Layer 8 of a small transformer language model trained on English Wikipedia (11 layers, counted from 0, width 128).
A neuron's activation on a vector x is GELU(weights . x + bias), where the dot is the dot product.
The model reads these tokens: " in" " state" " House" " District" " 36" " in" " the" " Mill" "c" "reek" " /" " H" "oll" "ad" "ay" " area" " to" " repl" "ace" " out" "go"

The vector x that enters this layer's MLP at each token. A number n stands for (n - 500) times 0.009.
0 " in": 496 402 447 535 525 461 561 494 333 340 537 518 509 414 511 606 429 612 525 397 372 474 518 451 565 574 454 326 427 569 577 414 346 359 421 590 348 567 465 558 573 519 394 639 442 496 529 502 475 473 453 559 446 573 488 559 627 231 436 975 523 482 435 308 458 361 671 588 610 529 597 721 348 493 412 308 554 424 499 563 440 443 600 539 528 553 547 713 660 370 545 563 589 458 416 497 522 477 361 428 482 540 465 632 526 624 434 449 527 518 601 414 510 414 574 657 437 503 583 533 411 458 552 461 671 431 425 518
1 " state": 550 358 282 383 306 539 535 725 429 352 567 483 648 354 480 622 441 707 574 405 439 491 503 448 438 465 373 343 398 411 517 505 422 517 500 430 192 600 413 529 635 364 299 675 550 584 588 467 355 623 382 561 601 669 230 650 618 305 533 610 445 389 379 527 502 275 730 663 628 577 563 622 345 411 564 310 548 397 606 571 413 465 692 482 687 377 740 698 728 202 617 619 494 429 505 253 567 644 285 456 537 578 406 613 565 854 497 553 487 315 649 514 493 420 685 471 526 619 444 744 289 370 645 350 606 304 602 544
2 " House": 514 400 246 398 414 606 598 652 299 408 411 344 534 442 339 596 437 689 651 519 445 577 384 513 426 537 479 446 446 462 580 428 375 570 652 498 173 609 442 429 597 485 152 617 543 579 638 479 379 467 397 574 589 617 352 763 523 277 458 579 465 508 420 649 465 333 690 613 597 546 594 706 282 388 609 421 598 524 652 590 460 528 695 457 490 247 762 736 618 251 471 649 475 479 499 98 512 631 300 548 513 562 432 658 610 722 505 525 591 361 605 408 551 400 635 497 515 610 318 646 297 413 597 345 629 311 724 437
3 " District": 526 369 216 425 392 590 585 583 338 404 414 388 604 404 463 537 470 638 559 513 415 448 408 468 402 607 429 410 344 461 480 411 351 487 615 449 197 588 396 444 623 384 187 556 573 518 575 592 411 620 453 660 544 572 340 593 569 366 438 599 503 460 448 621 517 322 784 661 591 569 631 671 351 362 590 315 669 480 675 485 397 559 787 467 503 352 863 750 702 227 485 614 391 529 628 178 582 706 412 406 503 511 340 749 510 754 481 496 574 358 612 480 544 379 530 485 563 657 346 571 269 437 631 392 641 411 653 530
4 " 36": 658 463 246 352 391 641 597 510 338 403 444 379 555 433 370 630 463 653 631 471 376 499 370 508 457 673 522 467 403 547 654 493 377 453 600 470 230 606 246 366 592 414 299 707 580 544 526 601 514 657 451 750 551 592 322 624 512 331 525 478 432 465 440 668 480 309 762 506 627 574 420 736 354 427 640 345 559 383 484 471 504 593 806 529 562 327 898 709 745 305 499 557 542 389 577 243 539 619 318 505 413 622 331 743 454 720 464 532 630 348 484 350 439 428 668 510 563 653 281 561 281 402 656 367 574 318 509 509
5 " in": 620 381 120 400 470 516 492 487 352 461 480 484 647 346 440 653 441 612 591 402 430 640 522 412 394 587 449 388 388 486 543 397 425 305 675 506 366 569 412 431 604 408 386 529 392 601 583 566 503 614 421 636 513 614 538 493 559 380 478 569 399 528 377 595 398 316 839 621 659 541 454 781 373 310 675 395 464 345 575 508 431 488 662 508 536 478 790 752 667 231 520 610 373 576 460 217 585 544 313 509 478 474 494 670 589 787 381 493 513 413 526 475 481 529 627 557 580 767 397 649 322 376 559 421 622 379 584 504
6 " the": 630 310 257 303 420 542 463 598 417 376 629 376 628 352 475 621 382 671 670 288 432 595 546 486 428 552 473 355 460 538 624 335 512 461 562 528 383 477 456 351 672 322 243 634 434 538 449 584 439 588 386 579 528 668 381 573 619 293 532 571 326 400 383 514 475 330 967 627 666 591 531 604 281 424 460 529 523 458 718 442 441 466 687 503 636 448 675 696 610 292 483 562 501 508 561 188 602 579 420 534 524 517 373 648 554 627 384 497 452 443 607 465 517 423 658 480 535 663 452 633 337 452 544 386 689 426 602 436
7 " Mill": 647 305 351 179 304 578 518 772 281 400 551 387 585 384 429 543 590 692 573 532 375 581 478 483 468 602 374 388 318 496 716 412 413 588 662 630 390 530 362 317 543 279 239 690 557 585 474 591 308 504 364 542 484 650 336 642 412 221 405 557 469 480 413 651 453 369 754 688 720 662 535 630 256 456 686 296 586 428 619 474 466 506 614 437 537 546 787 686 580 374 457 550 458 413 440 195 510 610 274 462 612 536 409 715 703 689 469 548 439 335 641 320 556 516 597 666 514 655 368 620 414 513 575 448 600 348 687 469
8 "c": 555 490 288 160 332 370 447 599 352 472 582 476 568 372 443 638 535 590 527 537 359 531 690 485 484 589 467 462 304 562 676 364 355 548 493 523 374 529 492 386 551 362 230 717 430 510 479 666 373 629 450 480 371 662 312 662 463 368 488 427 428 602 518 803 420 317 605 523 647 542 502 765 210 502 783 213 654 406 666 370 538 428 595 327 546 511 789 888 555 399 415 577 443 499 732 262 605 483 366 510 581 469 408 699 467 724 427 566 554 358 582 354 489 546 523 689 558 601 359 492 424 545 688 245 588 528 704 432
9 "reek": 552 362 313 234 375 497 489 735 320 327 691 501 608 259 353 523 523 634 679 404 408 426 520 496 426 562 363 312 487 436 560 462 468 533 580 566 361 453 362 280 574 305 359 756 616 449 540 476 355 666 434 529 562 727 372 619 485 320 470 443 503 386 483 534 572 261 836 567 758 641 508 680 212 450 755 251 616 475 666 449 528 406 633 389 552 494 847 781 695 216 474 609 465 487 601 346 587 502 404 521 638 467 341 614 488 607 556 561 504 430 584 479 558 410 716 514 486 573 394 582 393 425 637 361 517 556 674 373
10 " /": 522 343 256 287 347 639 533 531 259 378 645 450 541 461 435 526 525 614 598 346 412 677 491 624 380 600 383 338 304 411 489 449 475 543 635 480 209 594 442 420 597 298 290 690 518 480 422 552 534 561 383 531 541 719 395 691 515 352 531 559 382 538 464 530 501 343 815 562 627 592 601 715 214 414 760 314 463 498 626 406 369 442 752 464 548 597 775 777 667 240 496 656 549 516 528 190 472 519 350 516 636 629 616 747 555 695 434 545 551 399 505 532 565 405 606 552 474 587 353 622 320 438 534 335 505 397 612 465
11 " H": 575 379 259 278 388 583 548 665 305 364 679 493 623 412 389 599 493 585 479 541 450 637 537 483 563 638 409 462 458 544 567 414 419 546 564 453 277 642 271 427 609 416 175 677 563 434 377 605 365 660 451 540 554 613 341 654 531 312 400 643 467 487 450 547 483 429 755 602 612 674 437 630 276 525 830 340 516 428 634 307 406 456 620 508 565 340 655 647 657 358 466 561 585 446 599 197 415 628 270 529 447 517 407 571 600 549 328 564 392 251 686 437 647 573 580 689 416 749 368 583 401 499 575 358 560 372 725 465
12 "oll": 615 336 398 165 355 497 486 713 285 435 605 568 783 342 432 589 414 677 577 456 303 494 379 409 483 627 372 392 351 420 756 507 412 621 574 603 325 572 392 282 559 348 267 649 448 514 517 652 481 598 382 558 494 556 331 724 401 367 505 566 444 556 445 733 407 416 651 665 786 552 501 731 392 569 686 314 599 300 688 355 378 413 655 436 692 432 758 701 511 347 379 483 424 447 576 277 552 650 320 558 502 528 237 663 682 637 492 516 452 310 623 457 423 531 657 698 442 721 388 510 405 524 597 317 552 410 666 443
13 "ad": 494 281 350 173 412 451 483 645 249 500 649 495 624 204 337 540 534 710 529 303 443 497 522 415 387 630 464 499 331 485 659 436 407 536 637 521 314 505 438 283 556 256 449 624 487 567 445 612 359 607 525 456 347 590 353 690 412 413 596 443 540 537 564 677 496 401 647 498 665 577 514 775 361 412 521 216 669 454 632 364 476 452 640 449 678 383 758 801 653 462 484 606 301 479 637 201 608 692 448 522 540 482 295 789 604 806 366 473 594 468 678 407 391 530 596 683 457 525 458 566 367 462 619 222 645 452 743 537
14 "ay": 523 309 307 232 360 509 569 669 254 468 578 424 509 280 316 463 632 677 584 405 319 545 501 370 444 612 265 469 305 449 587 442 403 593 588 581 392 471 356 352 627 319 393 713 380 548 550 519 367 691 429 533 514 675 465 646 482 320 568 497 475 508 506 695 489 328 804 584 657 616 476 635 295 439 674 258 526 468 690 296 524 589 635 432 698 338 816 715 735 389 467 570 375 598 426 331 523 547 393 531 651 637 338 778 451 738 480 544 579 486 623 409 473 510 637 683 487 487 443 560 362 386 596 227 610 445 715 467
15 " area": 530 353 242 280 312 560 578 743 268 403 550 418 558 414 437 520 518 633 583 484 411 571 437 535 331 745 293 354 307 436 517 486 313 507 550 477 223 597 416 413 585 455 300 796 525 492 495 422 417 596 484 553 478 749 340 652 534 464 496 531 454 537 452 637 556 285 769 614 658 646 502 677 307 376 735 305 557 421 638 471 500 537 681 553 550 433 736 784 665 288 476 624 461 565 560 369 530 536 300 444 513 526 435 673 531 798 377 530 609 301 619 518 429 369 714 538 565 676 473 651 231 389 595 264 606 334 580 436
16 " to": 524 343 106 481 395 622 470 602 369 441 594 509 527 403 388 596 455 582 560 423 425 556 542 516 414 768 421 440 305 526 610 407 416 380 611 565 320 474 500 476 668 464 359 632 520 583 511 601 312 545 408 494 555 669 411 538 595 398 454 608 290 553 419 590 491 329 841 520 694 635 505 750 398 310 603 432 491 367 549 542 317 461 592 485 644 450 659 688 733 251 401 633 468 589 507 306 565 613 354 517 485 625 474 631 567 560 291 452 438 315 532 537 485 392 671 510 538 776 420 639 247 438 593 431 588 377 523 557
17 " repl": 504 440 355 364 237 576 423 563 304 480 675 334 646 446 396 688 346 625 619 434 448 568 480 438 480 610 506 428 379 684 639 443 396 480 510 662 408 527 389 436 654 435 278 602 472 461 508 629 361 563 612 466 497 609 427 718 366 255 485 511 260 412 513 626 552 439 783 622 626 724 465 604 401 367 544 175 558 398 741 617 247 484 630 510 643 392 736 773 677 317 422 505 512 654 504 184 465 505 346 292 467 503 361 672 668 620 498 508 572 461 504 474 598 585 680 580 505 690 344 522 336 444 517 274 525 387 559 620
18 "ace": 500 419 344 457 318 663 396 456 422 420 613 478 608 303 403 596 640 698 617 437 429 492 454 478 546 483 498 290 525 507 544 502 440 547 441 640 256 499 447 458 666 496 378 628 511 562 477 457 277 631 631 558 417 678 272 591 476 202 415 528 352 272 457 550 455 405 901 586 562 723 489 660 440 373 617 232 584 626 681 466 338 481 541 423 604 343 759 955 590 295 392 556 520 572 398 485 514 607 323 484 450 413 377 592 664 647 452 512 498 533 512 407 498 533 564 692 500 659 417 593 355 385 602 317 499 397 636 585
19 " out": 536 227 364 329 443 579 394 581 360 489 566 451 496 403 396 680 596 691 583 324 519 671 481 502 531 568 415 301 505 404 430 476 350 553 467 465 284 659 360 462 512 442 459 597 501 604 425 595 276 548 511 551 452 659 212 660 557 329 577 571 263 374 414 689 491 238 752 611 579 623 498 721 360 362 628 294 507 549 727 554 366 528 586 425 705 232 784 851 569 427 470 685 540 349 489 387 515 506 348 491 663 514 430 690 620 733 413 507 527 466 628 463 507 494 642 641 476 632 340 721 336 407 663 351 448 294 517 546
20 "go": 473 425 370 353 378 644 442 634 386 392 510 441 546 364 294 664 618 686 700 402 350 565 491 341 600 676 397 338 483 466 644 407 420 433 482 471 298 529 384 492 703 496 264 654 564 417 555 584 211 470 591 623 357 631 202 676 488 225 568 513 418 457 400 635 468 429 747 584 532 566 646 636 479 442 634 396 512 467 765 534 459 570 671 349 692 486 797 570 605 446 384 522 418 528 542 98 496 543 350 461 517 515 502 646 519 698 338 607 690 497 565 577 502 433 579 624 497 626 302 691 282 207 668 284 601 336 713 513

Each question shows the input weights of one neuron of the MLP. A number n stands for (n - 500) times 0.0031.

n660 (bias -0.267): 399 521 463 606 474 541 401 602 507 571 511 439 336 483 588 508 547 504 500 545 591 430 689 505 495 625 547 553 471 529 518 536 394 479 602 517 492 500 400 435 467 461 570 470 461 505 504 493 601 520 468 481 495 599 522 385 480 558 457 604 570 483 461 511 529 525 498 496 554 537 549 309 493 533 486 444 456 521 566 464 424 511 619 521 480 505 500 485 475 558 489 550 359 454 536 473 525 476 517 448 469 461 473 445 487 510 423 551 379 513 455 561 530 374 529 467 551 511 462 423 494 487 552 479 415 561 427 494
Which token does this neuron like most? 16 " to"

n798 (bias -0.142): 564 565 513 511 470 464 552 561 473 442 472 518 515 462 501 559 393 532 518 484 523 489 503 491 441 437 499 471 566 525 499 451 421 489 450 504 476 487 532 462 524 530 501 539 545 493 511 475 578 483 409 528 563 454 508 509 521 524 481 486 467 490 497 457 528 523 439 573 550 569 434 508 499 570 553 498 359 467 499 586 508 453 488 452 493 535 499 496 523 501 472 461 463 505 486 503 459 507 503 462 458 595 452 489 520 534 521 553 545 476 450 592 458 493 482 477 547 463 522 467 483 528 415 460 412 521 557 516
On which three tokens does it fire most, strongest first? 1 " state", 12 "oll", 17 " repl"

n29 (bias -0.065): 588 503 498 410 569 544 573 498 550 454 521 440 520 453 475 517 530 543 574 582 536 491 444 527 518 480 462 454 537 467 512 460 491 460 445 558 504 476 425 567 451 456 526 517 417 480 626 497 546 476 497 573 484 559 588 478 485 497 464 486 477 529 479 562 485 471 387 536 468 531 483 497 426 515 506 616 497 514 531 534 512 527 417 449 547 510 377 538 493 511 534 502 428 480 404 496 506 540 475 532 573 494 459 585 578 492 394 531 491 440 495 471 534 484 545 491 526 509 446 454 461 581 406 558 476 595 503 453
Which token does this neuron like most? 7 " Mill"

n488 (bias -0.172): 472 535 525 520 441 432 543 495 496 478 519 422 410 567 452 460 552 460 526 462 475 524 526 477 522 470 585 464 497 551 465 499 497 499 478 412 474 492 476 584 500 560 553 460 583 494 436 488 454 442 455 526 561 537 549 563 520 512 478 501 508 514 478 491 452 487 534 478 469 523 472 496 490 460 522 458 454 512 445 563 467 473 433 562 535 478 469 528 419 629 501 494 440 506 523 483 513 482 559 442 427 487 539 545 496 510 461 543 487 500 488 535 515 523 523 540 467 494 468 572 390 528 492 476 576 524 465 534
On which token does it fire most, and how strongly? 19 " out", at about 0.21

n599 (bias -0.207): 450 463 547 411 475 498 594 411 603 579 570 607 454 496 470 475 595 535 532 508 491 542 538 593 609 370 512 457 506 451 515 542 394 407 565 508 442 502 537 450 520 417 486 431 426 541 498 561 567 561 508 547 468 469 653 483 571 480 558 517 502 710 494 386 476 515 450 521 538 564 432 564 532 344 545 483 493 471 534 459 537 425 486 502 442 522 533 522 502 488 526 500 482 536 350 458 520 493 558 517 478 494 546 393 513 549 571 564 482 458 561 545 523 549 409 548 541 380 519 571 470 558 452 626 409 481 432 496
Which token does this neuron like most? 5 " in"

n53 (bias -0.134): 485 392 540 621 470 504 507 430 461 470 471 479 459 476 446 562 408 422 560 640 477 601 443 455 605 434 435 406 486 576 484 583 534 564 509 616 623 394 504 621 517 551 529 555 507 522 464 531 447 488 410 489 471 477 462 491 491 465 521 518 356 568 500 537 532 502 424 544 428 549 550 476 473 486 507 531 516 572 504 609 511 564 423 468 626 447 522 526 451 426 489 538 568 527 514 434 425 562 433 484 452 522 491 515 336 445 518 562 386 512 406 556 441 524 376 470 571 425 541 500 490 548 489 488 505 475 505 460
Which token does this neuron like most? 17 " repl"

n708 (bias -0.130): 532 525 492 547 491 535 491 475 570 491 439 458 513 561 398 430 393 505 423 550 469 455 553 444 525 570 557 478 414 546 483 527 491 496 523 492 573 474 522 567 515 503 465 571 547 519 459 527 509 508 555 509 519 443 489 535 472 546 494 540 507 582 437 531 478 499 535 467 549 454 479 505 492 624 499 498 504 465 517 529 554 520 584 505 549 555 483 469 496 491 465 523 485 480 493 433 483 519 413 450 452 504 606 520 474 483 452 540 466 500 429 487 462 509 446 505 503 432 529 499 479 399 481 527 514 483 531 471
On which token does it fire most, and how strongly? 20 "go", at about 1.4

n242 (bias -0.109): 466 421 481 503 537 472 425 480 477 631 498 438 524 533 483 485 545 500 448 476 491 529 383 509 592 487 466 573 505 519 466 426 455 496 465 462 508 548 453 489 377 593 500 552 508 533 498 527 634 489 425 536 470 516 491 536 453 503 533 532 413 480 619 526 605 423 469 505 580 444 478 517 498 517 527 444 586 573 492 497 500 481 505 543 599 498 519 486 425 561 543 486 592 486 415 565 570 422 560 402 495 568 579 508 449 489 569 520 460 443 500 415 524 507 492 532 442 480 581 458 510 399 538 477 523 542 508 495
On which three tokens does it fire most, strongest first? 19 " out", 0 " in", 14 "ay"

n376 (bias -0.304): 573 490 508 432 565 595 502 546 505 462 500 373 481 520 423 386 469 490 591 485 549 343 412 474 571 525 497 424 453 471 477 545 542 561 458 453 475 455 489 482 459 466 578 493 455 548 405 417 482 426 478 508 511 488 490 443 480 516 483 494 515 526 455 483 427 569 473 353 525 474 438 474 460 605 537 468 425 475 539 471 644 470 573 513 497 560 486 497 529 552 518 546 401 485 646 500 541 503 537 519 532 442 486 544 500 501 541 531 562 599 497 439 572 425 576 495 492 468 461 428 544 559 516 535 460 480 505 493
Which token does this neuron like most? 9 "reek"

n637 (bias -0.306): 570 454 534 430 451 535 591 401 490 533 490 553 502 425 632 485 469 417 627 533 636 488 524 440 496 388 541 442 532 356 502 564 572 599 474 590 488 344 504 543 618 540 515 502 344 521 624 550 498 404 500 457 559 548 536 488 468 392 500 539 438 599 542 508 506 500 431 524 642 540 508 516 524 571 471 573 566 504 542 571 461 471 525 490 566 589 468 400 451 519 466 528 477 554 524 417 373 555 477 463 533 520 565 546 401 442 602 450 492 459 368 625 500 402 359 543 531 490 480 504 459 469 508 486 454 335 475 535
Which token does this neuron like most? 20 "go"

n519 (bias -0.164): 566 359 505 503 544 483 552 509 515 457 533 480 502 528 470 525 443 500 446 452 512 495 440 574 603 528 538 543 483 373 514 441 445 530 555 461 503 572 556 473 366 493 575 450 433 505 543 594 491 430 456 387 485 446 611 545 510 540 586 550 466 441 437 601 418 450 568 468 480 449 444 498 521 500 583 559 378 477 503 526 547 405 486 400 421 520 569 514 492 504 498 572 611 456 491 465 510 561 538 425 503 525 455 444 547 503 507 446 437 560 445 486 449 572 372 417 608 512 469 437 442 489 461 549 578 610 492 518
Which token does this neuron like most? 5 " in"

n840 (bias -0.321): 512 572 458 466 454 424 546 498 444 474 465 424 378 458 482 465 472 513 418 460 494 401 532 497 512 508 454 530 552 386 436 602 524 558 489 415 494 540 552 480 544 420 525 459 490 479 453 410 505 506 437 568 511 473 484 447 556 603 497 543 558 549 490 443 628 473 486 570 564 444 460 508 434 508 536 491 420 487 640 517 636 436 440 578 428 498 485 509 481 442 548 508 542 564 402 565 533 584 495 580 505 461 532 555 521 513 438 466 523 531 518 503 447 544 559 486 535 533 559 554 469 477 509 562 514 531 512 427
Its two highest activations, in order, are on tokens 15 " area", 9 "reek"

n617 (bias -0.186): 461 556 406 429 468 583 359 451 565 598 462 517 513 453 553 490 397 529 393 466 460 448 530 551 474 449 491 498 452 530 567 507 502 438 407 487 512 434 447 565 564 543 460 485 554 497 550 494 481 467 406 453 470 512 442 574 500 674 482 593 443 596 449 547 523 498 544 500 464 488 508 492 575 562 613 504 505 508 450 485 521 478 454 445 472 548 486 541 469 445 484 555 567 550 447 563 521 456 485 464 419 414 493 431 437 386 538 458 567 441 441 400 509 558 502 497 533 502 503 596 470 529 490 463 457 502 448 483
Which token does this neuron like most? 16 " to"

n998 (bias -0.176): 574 682 502 422 549 547 441 474 483 646 479 462 494 417 490 456 573 554 531 533 479 502 575 415 539 477 631 597 475 582 430 412 540 498 508 389 481 509 545 541 446 366 551 465 486 544 609 517 533 539 502 500 524 450 449 449 439 559 361 514 589 477 413 491 561 515 434 535 522 496 580 487 458 474 457 459 470 471 551 477 411 496 532 455 535 541 562 481 439 396 525 558 437 617 513 526 544 458 520 376 517 682 496 403 506 372 529 412 498 446 368 475 555 417 547 506 555 477 610 484 424 488 521 478 508 477 504 642
Which token does this neuron like most? 3 " District"

n353 (bias -0.174): 419 577 583 442 451 455 485 442 461 489 437 532 472 474 462 568 544 514 564 438 451 399 592 445 559 571 477 559 519 449 473 497 513 530 486 461 532 381 508 474 505 541 488 494 439 517 452 523 460 534 500 434 607 396 576 429 400 450 579 558 444 543 512 425 540 428 458 561 451 468 482 516 481 406 498 545 584 427 603 473 497 462 380 523 562 506 506 477 573 572 513 571 445 487 536 488 492 424 469 503 556 495 494 439 537 467 525 427 570 551 482 441 506 434 464 483 451 483 434 480 502 542 531 577 544 486 577 513
On which token does it fire most, and how strongly? 14 "ay", at about 0.2

n920 (bias -0.270): 506 557 447 549 477 484 543 418 529 457 416 476 538 479 508 541 585 487 461 500 524 451 527 597 579 460 526 441 496 428 443 417 561 511 517 375 413 452 453 546 486 465 470 450 511 497 499 523 558 475 444 462 593 491 565 488 479 496 469 471 519 546 568 515 522 550 533 532 423 511 570 604 527 515 484 524 570 511 512 525 505 553 467 478 545 405 515 388 507 497 464 523 520 453 545 461 467 519 424 519 522 434 395 470 540 584 582 483 438 513 523 489 520 541 503 460 457 482 606 489 539 523 550 499 525 613 485 407
On which token does it fire most, and how strongly? 3 " District", at about 0.8

n577 (bias -0.122): 616 479 504 478 499 516 496 440 505 535 484 505 528 530 433 456 513 570 490 495 489 437 492 517 527 503 535 447 490 466 474 549 500 526 519 524 528 489 546 447 480 487 476 438 425 549 516 536 525 560 484 451 414 514 490 488 456 484 530 494 475 555 460 455 481 458 420 438 399 499 536 521 505 557 493 547 565 492 529 535 513 431 512 523 540 534 536 535 471 423 561 446 506 485 429 486 481 561 432 488 446 489 500 535 522 519 425 452 457 495 527 518 546 461 542 427 523 441 454 487 517 447 525 511 407 538 516 470
Its two highest activations, in order, are on tokens 12 "oll", 13 "ad"

n441 (bias -0.129): 528 424 524 525 472 483 560 540 501 522 434 519 503 481 550 530 564 450 586 432 506 591 409 535 487 542 494 465 497 501 507 547 465 470 464 441 501 475 519 524 409 606 544 426 496 465 597 452 461 501 552 512 466 438 504 487 533 566 510 442 607 500 495 569 526 499 489 516 547 524 541 481 461 477 544 462 503 538 541 517 503 458 534 568 585 472 456 428 478 462 565 494 475 439 475 472 472 478 526 447 525 432 374 515 465 465 447 493 507 550 525 489 560 446 450 393 561 424 503 466 477 466 479 524 531 468 622 496
On which token does it fire most, and how strongly? 3 " District", at about 0.34

n327 (bias -0.221): 527 449 437 501 470 531 516 493 467 519 425 516 529 553 494 550 443 501 484 493 552 478 458 487 511 582 565 532 424 438 452 532 448 547 527 501 509 437 529 476 412 538 576 559 458 455 486 496 594 518 504 543 383 531 511 576 453 482 521 534 408 470 475 514 510 521 542 418 494 472 448 535 496 483 544 432 456 579 403 553 589 531 551 472 516 529 469 436 454 507 478 610 464 482 480 521 544 480 500 479 494 386 559 559 579 515 442 490 530 525 542 481 497 435 463 461 539 466 542 500 529 587 457 548 459 491 569 450
On which three tokens does it fire most, strongest first? 15 " area", 10 " /", 13 "ad"

n147 (bias -0.142): 471 430 445 647 552 473 490 550 447 477 549 411 465 495 522 511 445 470 558 432 517 468 519 441 443 517 620 461 433 503 527 448 541 494 545 500 556 507 460 437 550 536 516 460 393 542 460 407 616 475 491 404 479 498 461 514 410 587 434 516 576 589 523 459 476 545 625 491 502 485 485 544 521 473 520 535 590 484 464 387 600 500 417 464 469 495 536 454 560 519 419 500 487 493 507 519 532 430 416 351 425 547 477 549 418 424 559 446 497 567 554 445 523 606 568 399 505 460 549 549 454 545 512 493 468 539 508 410
On which token does it fire most, and how strongly? 6 " the", at about 0.27

n587 (bias -0.224): 561 610 507 557 481 460 551 460 577 363 529 465 438 526 427 568 405 405 528 562 400 509 543 513 581 560 513 544 625 408 538 432 498 488 597 409 435 587 486 469 408 551 561 448 561 589 498 458 528 432 478 530 526 643 491 476 384 456 413 505 615 476 543 575 513 457 427 439 547 516 491 579 472 553 470 623 569 524 442 524 432 430 390 454 483 496 519 467 529 455 593 502 491 476 544 481 564 517 500 540 554 530 538 433 415 535 496 588 495 540 446 546 442 498 513 448 539 455 540 555 490 498 527 552 622 570 496 329
Which token does this neuron like most? 2 " House"

n398 (bias -0.191): 462 515 504 499 585 466 545 497 465 490 562 461 511 551 463 325 470 473 536 383 546 483 441 497 532 517 447 460 419 449 433 578 567 504 544 500 518 472 524 500 398 542 460 552 452 518 555 515 522 485 459 565 542 469 551 491 540 528 489 462 500 513 464 493 520 458 493 449 456 458 446 493 457 469 525 520 588 553 469 523 564 495 559 574 556 471 484 536 486 460 689 433 568 556 581 540 463 574 516 503 486 532 569 510 529 504 449 557 484 538 516 510 522 469 551 484 444 513 546 478 488 496 500 500 528 530 508 438
Which token does this neuron like most? 10 " /"

n468 (bias -0.304): 567 567 460 526 528 522 563 589 480 410 418 471 544 498 578 377 497 454 539 464 438 349 489 460 460 510 420 525 475 527 419 469 545 547 403 474 476 435 427 469 613 497 540 547 506 422 542 420 477 451 547 497 526 513 462 554 562 465 505 457 561 424 519 512 492 541 509 513 454 542 417 412 516 543 472 527 478 463 502 414 603 515 492 625 511 486 479 488 422 525 495 482 528 492 478 446 530 395 434 506 426 352 547 565 518 500 505 449 471 534 529 502 512 459 483 533 512 478 599 538 471 585 494 444 502 572 464 524
Which token does this neuron like most? 15 " area"

n988 (bias -0.284): 540 521 470 465 449 520 549 513 511 378 548 493 521 494 464 474 624 474 517 513 477 494 552 460 423 497 476 608 583 402 559 494 564 398 418 460 490 455 394 564 428 523 540 502 454 476 537 481 522 557 418 412 516 469 427 446 544 584 521 514 439 493 415 440 543 532 488 547 447 561 491 530 505 566 556 442 443 432 452 571 539 515 494 527 530 571 509 435 547 490 508 469 458 486 481 484 494 420 458 399 595 538 551 452 506 602 452 497 491 503 517 564 493 581 498 440 494 525 534 498 485 607 427 502 509 481 451 475
On which token does it fire most, and how strongly? 1 " state", at about 1

n772 (bias -0.228): 560 510 440 441 335 445 502 514 525 494 504 410 447 498 528 564 398 524 496 600 580 557 445 498 514 449 504 527 540 491 598 471 428 445 470 351 587 564 516 531 469 455 557 532 432 464 591 570 580 537 474 393 551 367 565 411 480 480 446 491 548 502 555 531 457 427 541 487 456 413 537 590 511 476 558 573 394 432 494 600 506 546 538 453 539 505 462 561 531 544 637 464 471 466 537 452 502 527 596 513 562 483 460 417 410 498 535 429 560 487 532 436 365 579 522 562 571 346 437 473 410 559 588 544 415 526 446 502
Its two highest activations, in order, are on tokens 8 "c", 4 " 36"

n856 (bias -0.077): 494 529 509 592 455 525 484 416 478 528 470 459 437 436 569 456 523 568 488 463 470 497 460 519 422 525 546 498 555 597 478 463 514 540 472 429 563 540 512 395 495 488 569 528 454 509 506 477 485 410 525 576 556 429 517 536 551 423 472 433 564 578 462 529 411 426 448 532 460 434 446 565 607 533 479 480 438 511 413 534 453 422 550 472 486 462 441 538 435 494 507 547 430 521 549 479 454 560 463 611 501 491 467 520 486 492 459 539 465 491 494 596 556 469 539 491 578 552 509 478 566 525 583 460 452 430 484 514
On which token does it fire most, and how strongly? 4 " 36", at about 0.15

n385 (bias -0.117): 561 424 465 445 491 620 447 525 596 523 531 535 500 401 605 506 472 495 556 468 474 373 453 467 514 502 462 544 531 548 509 481 441 495 502 528 515 451 446 524 574 417 491 547 562 410 616 548 474 322 562 388 491 421 472 461 598 433 405 417 536 521 498 552 555 478 445 500 517 459 468 576 616 544 575 579 371 577 485 641 554 479 546 478 485 554 427 472 335 500 516 390 509 565 438 554 555 546 551 538 509 506 435 479 399 516 636 487 491 493 571 513 539 540 520 491 396 469 439 578 482 502 547 486 527 483 460 455
On which token does it fire most, and how strongly? 20 "go", at about 0.18

n975 (bias -0.138): 452 469 474 549 544 471 580 426 558 448 476 515 439 455 515 492 500 509 491 423 491 569 447 474 570 492 549 516 479 518 526 494 424 437 481 419 458 400 533 456 513 466 463 497 421 540 453 518 508 482 441 506 484 527 443 486 592 493 482 500 559 553 502 464 434 431 619 533 483 466 480 581 505 529 350 537 410 450 483 532 575 497 410 504 517 467 486 574 515 495 585 489 621 426 363 566 509 497 563 614 471 470 502 484 494 481 437 544 433 526 453 515 452 510 467 473 481 564 530 494 475 472 494 512 549 466 419 544
Its two highest activations, in order, are on tokens 0 " in", 6 " the"

n910 (bias -0.139): 387 553 490 541 469 480 541 466 571 500 472 516 449 473 475 559 500 470 497 354 408 500 471 408 514 521 503 550 573 634 398 452 472 527 418 512 482 681 539 531 392 471 513 382 587 513 530 511 491 505 445 505 479 556 530 523 444 547 538 532 465 590 543 458 596 568 516 551 476 542 567 584 505 532 572 473 485 567 544 477 476 592 495 487 500 459 534 427 523 547 488 468 472 514 428 494 497 511 547 467 449 555 454 491 434 416 580 566 613 505 416 561 644 451 482 538 498 502 440 516 484 548 487 492 475 475 482 404
Which token does this neuron like most? 20 "go"

n518 (bias -0.089): 471 513 515 565 516 573 514 556 478 487 601 435 461 513 518 445 522 494 495 452 516 448 519 597 547 573 418 493 484 513 532 482 569 453 358 353 557 524 545 582 407 551 512 570 602 514 564 508 624 505 599 411 511 573 434 487 449 451 452 459 546 496 508 571 489 572 566 541 543 567 556 441 453 486 455 407 465 551 527 446 515 508 487 573 415 470 386 456 528 464 497 518 553 506 562 479 552 468 500 498 435 528 495 430 406 529 454 551 472 517 507 555 558 434 527 500 512 521 538 495 595 472 497 558 513 448 478 489
Which token does this neuron like most? 15 " area"

n514 (bias -0.208): 478 457 494 470 475 504 540 454 537 455 491 479 523 441 594 460 504 558 481 430 487 425 507 455 603 490 532 448 519 428 423 458 408 568 491 531 510 483 530 445 486 569 527 531 460 496 428 460 488 503 434 493 545 543 537 525 575 585 493 538 524 444 520 517 538 457 440 500 483 522 483 429 533 599 464 484 537 587 567 487 564 573 574 519 519 457 588 525 504 610 424 553 557 584 414 518 497 482 453 493 548 458 501 466 375 554 512 482 493 444 482 501 511 490 478 454 493 483 474 391 539 557 530 511 455 499 580 424
On which three tokens does it fire most, strongest first? 14 "ay", 9 "reek", 19 " out"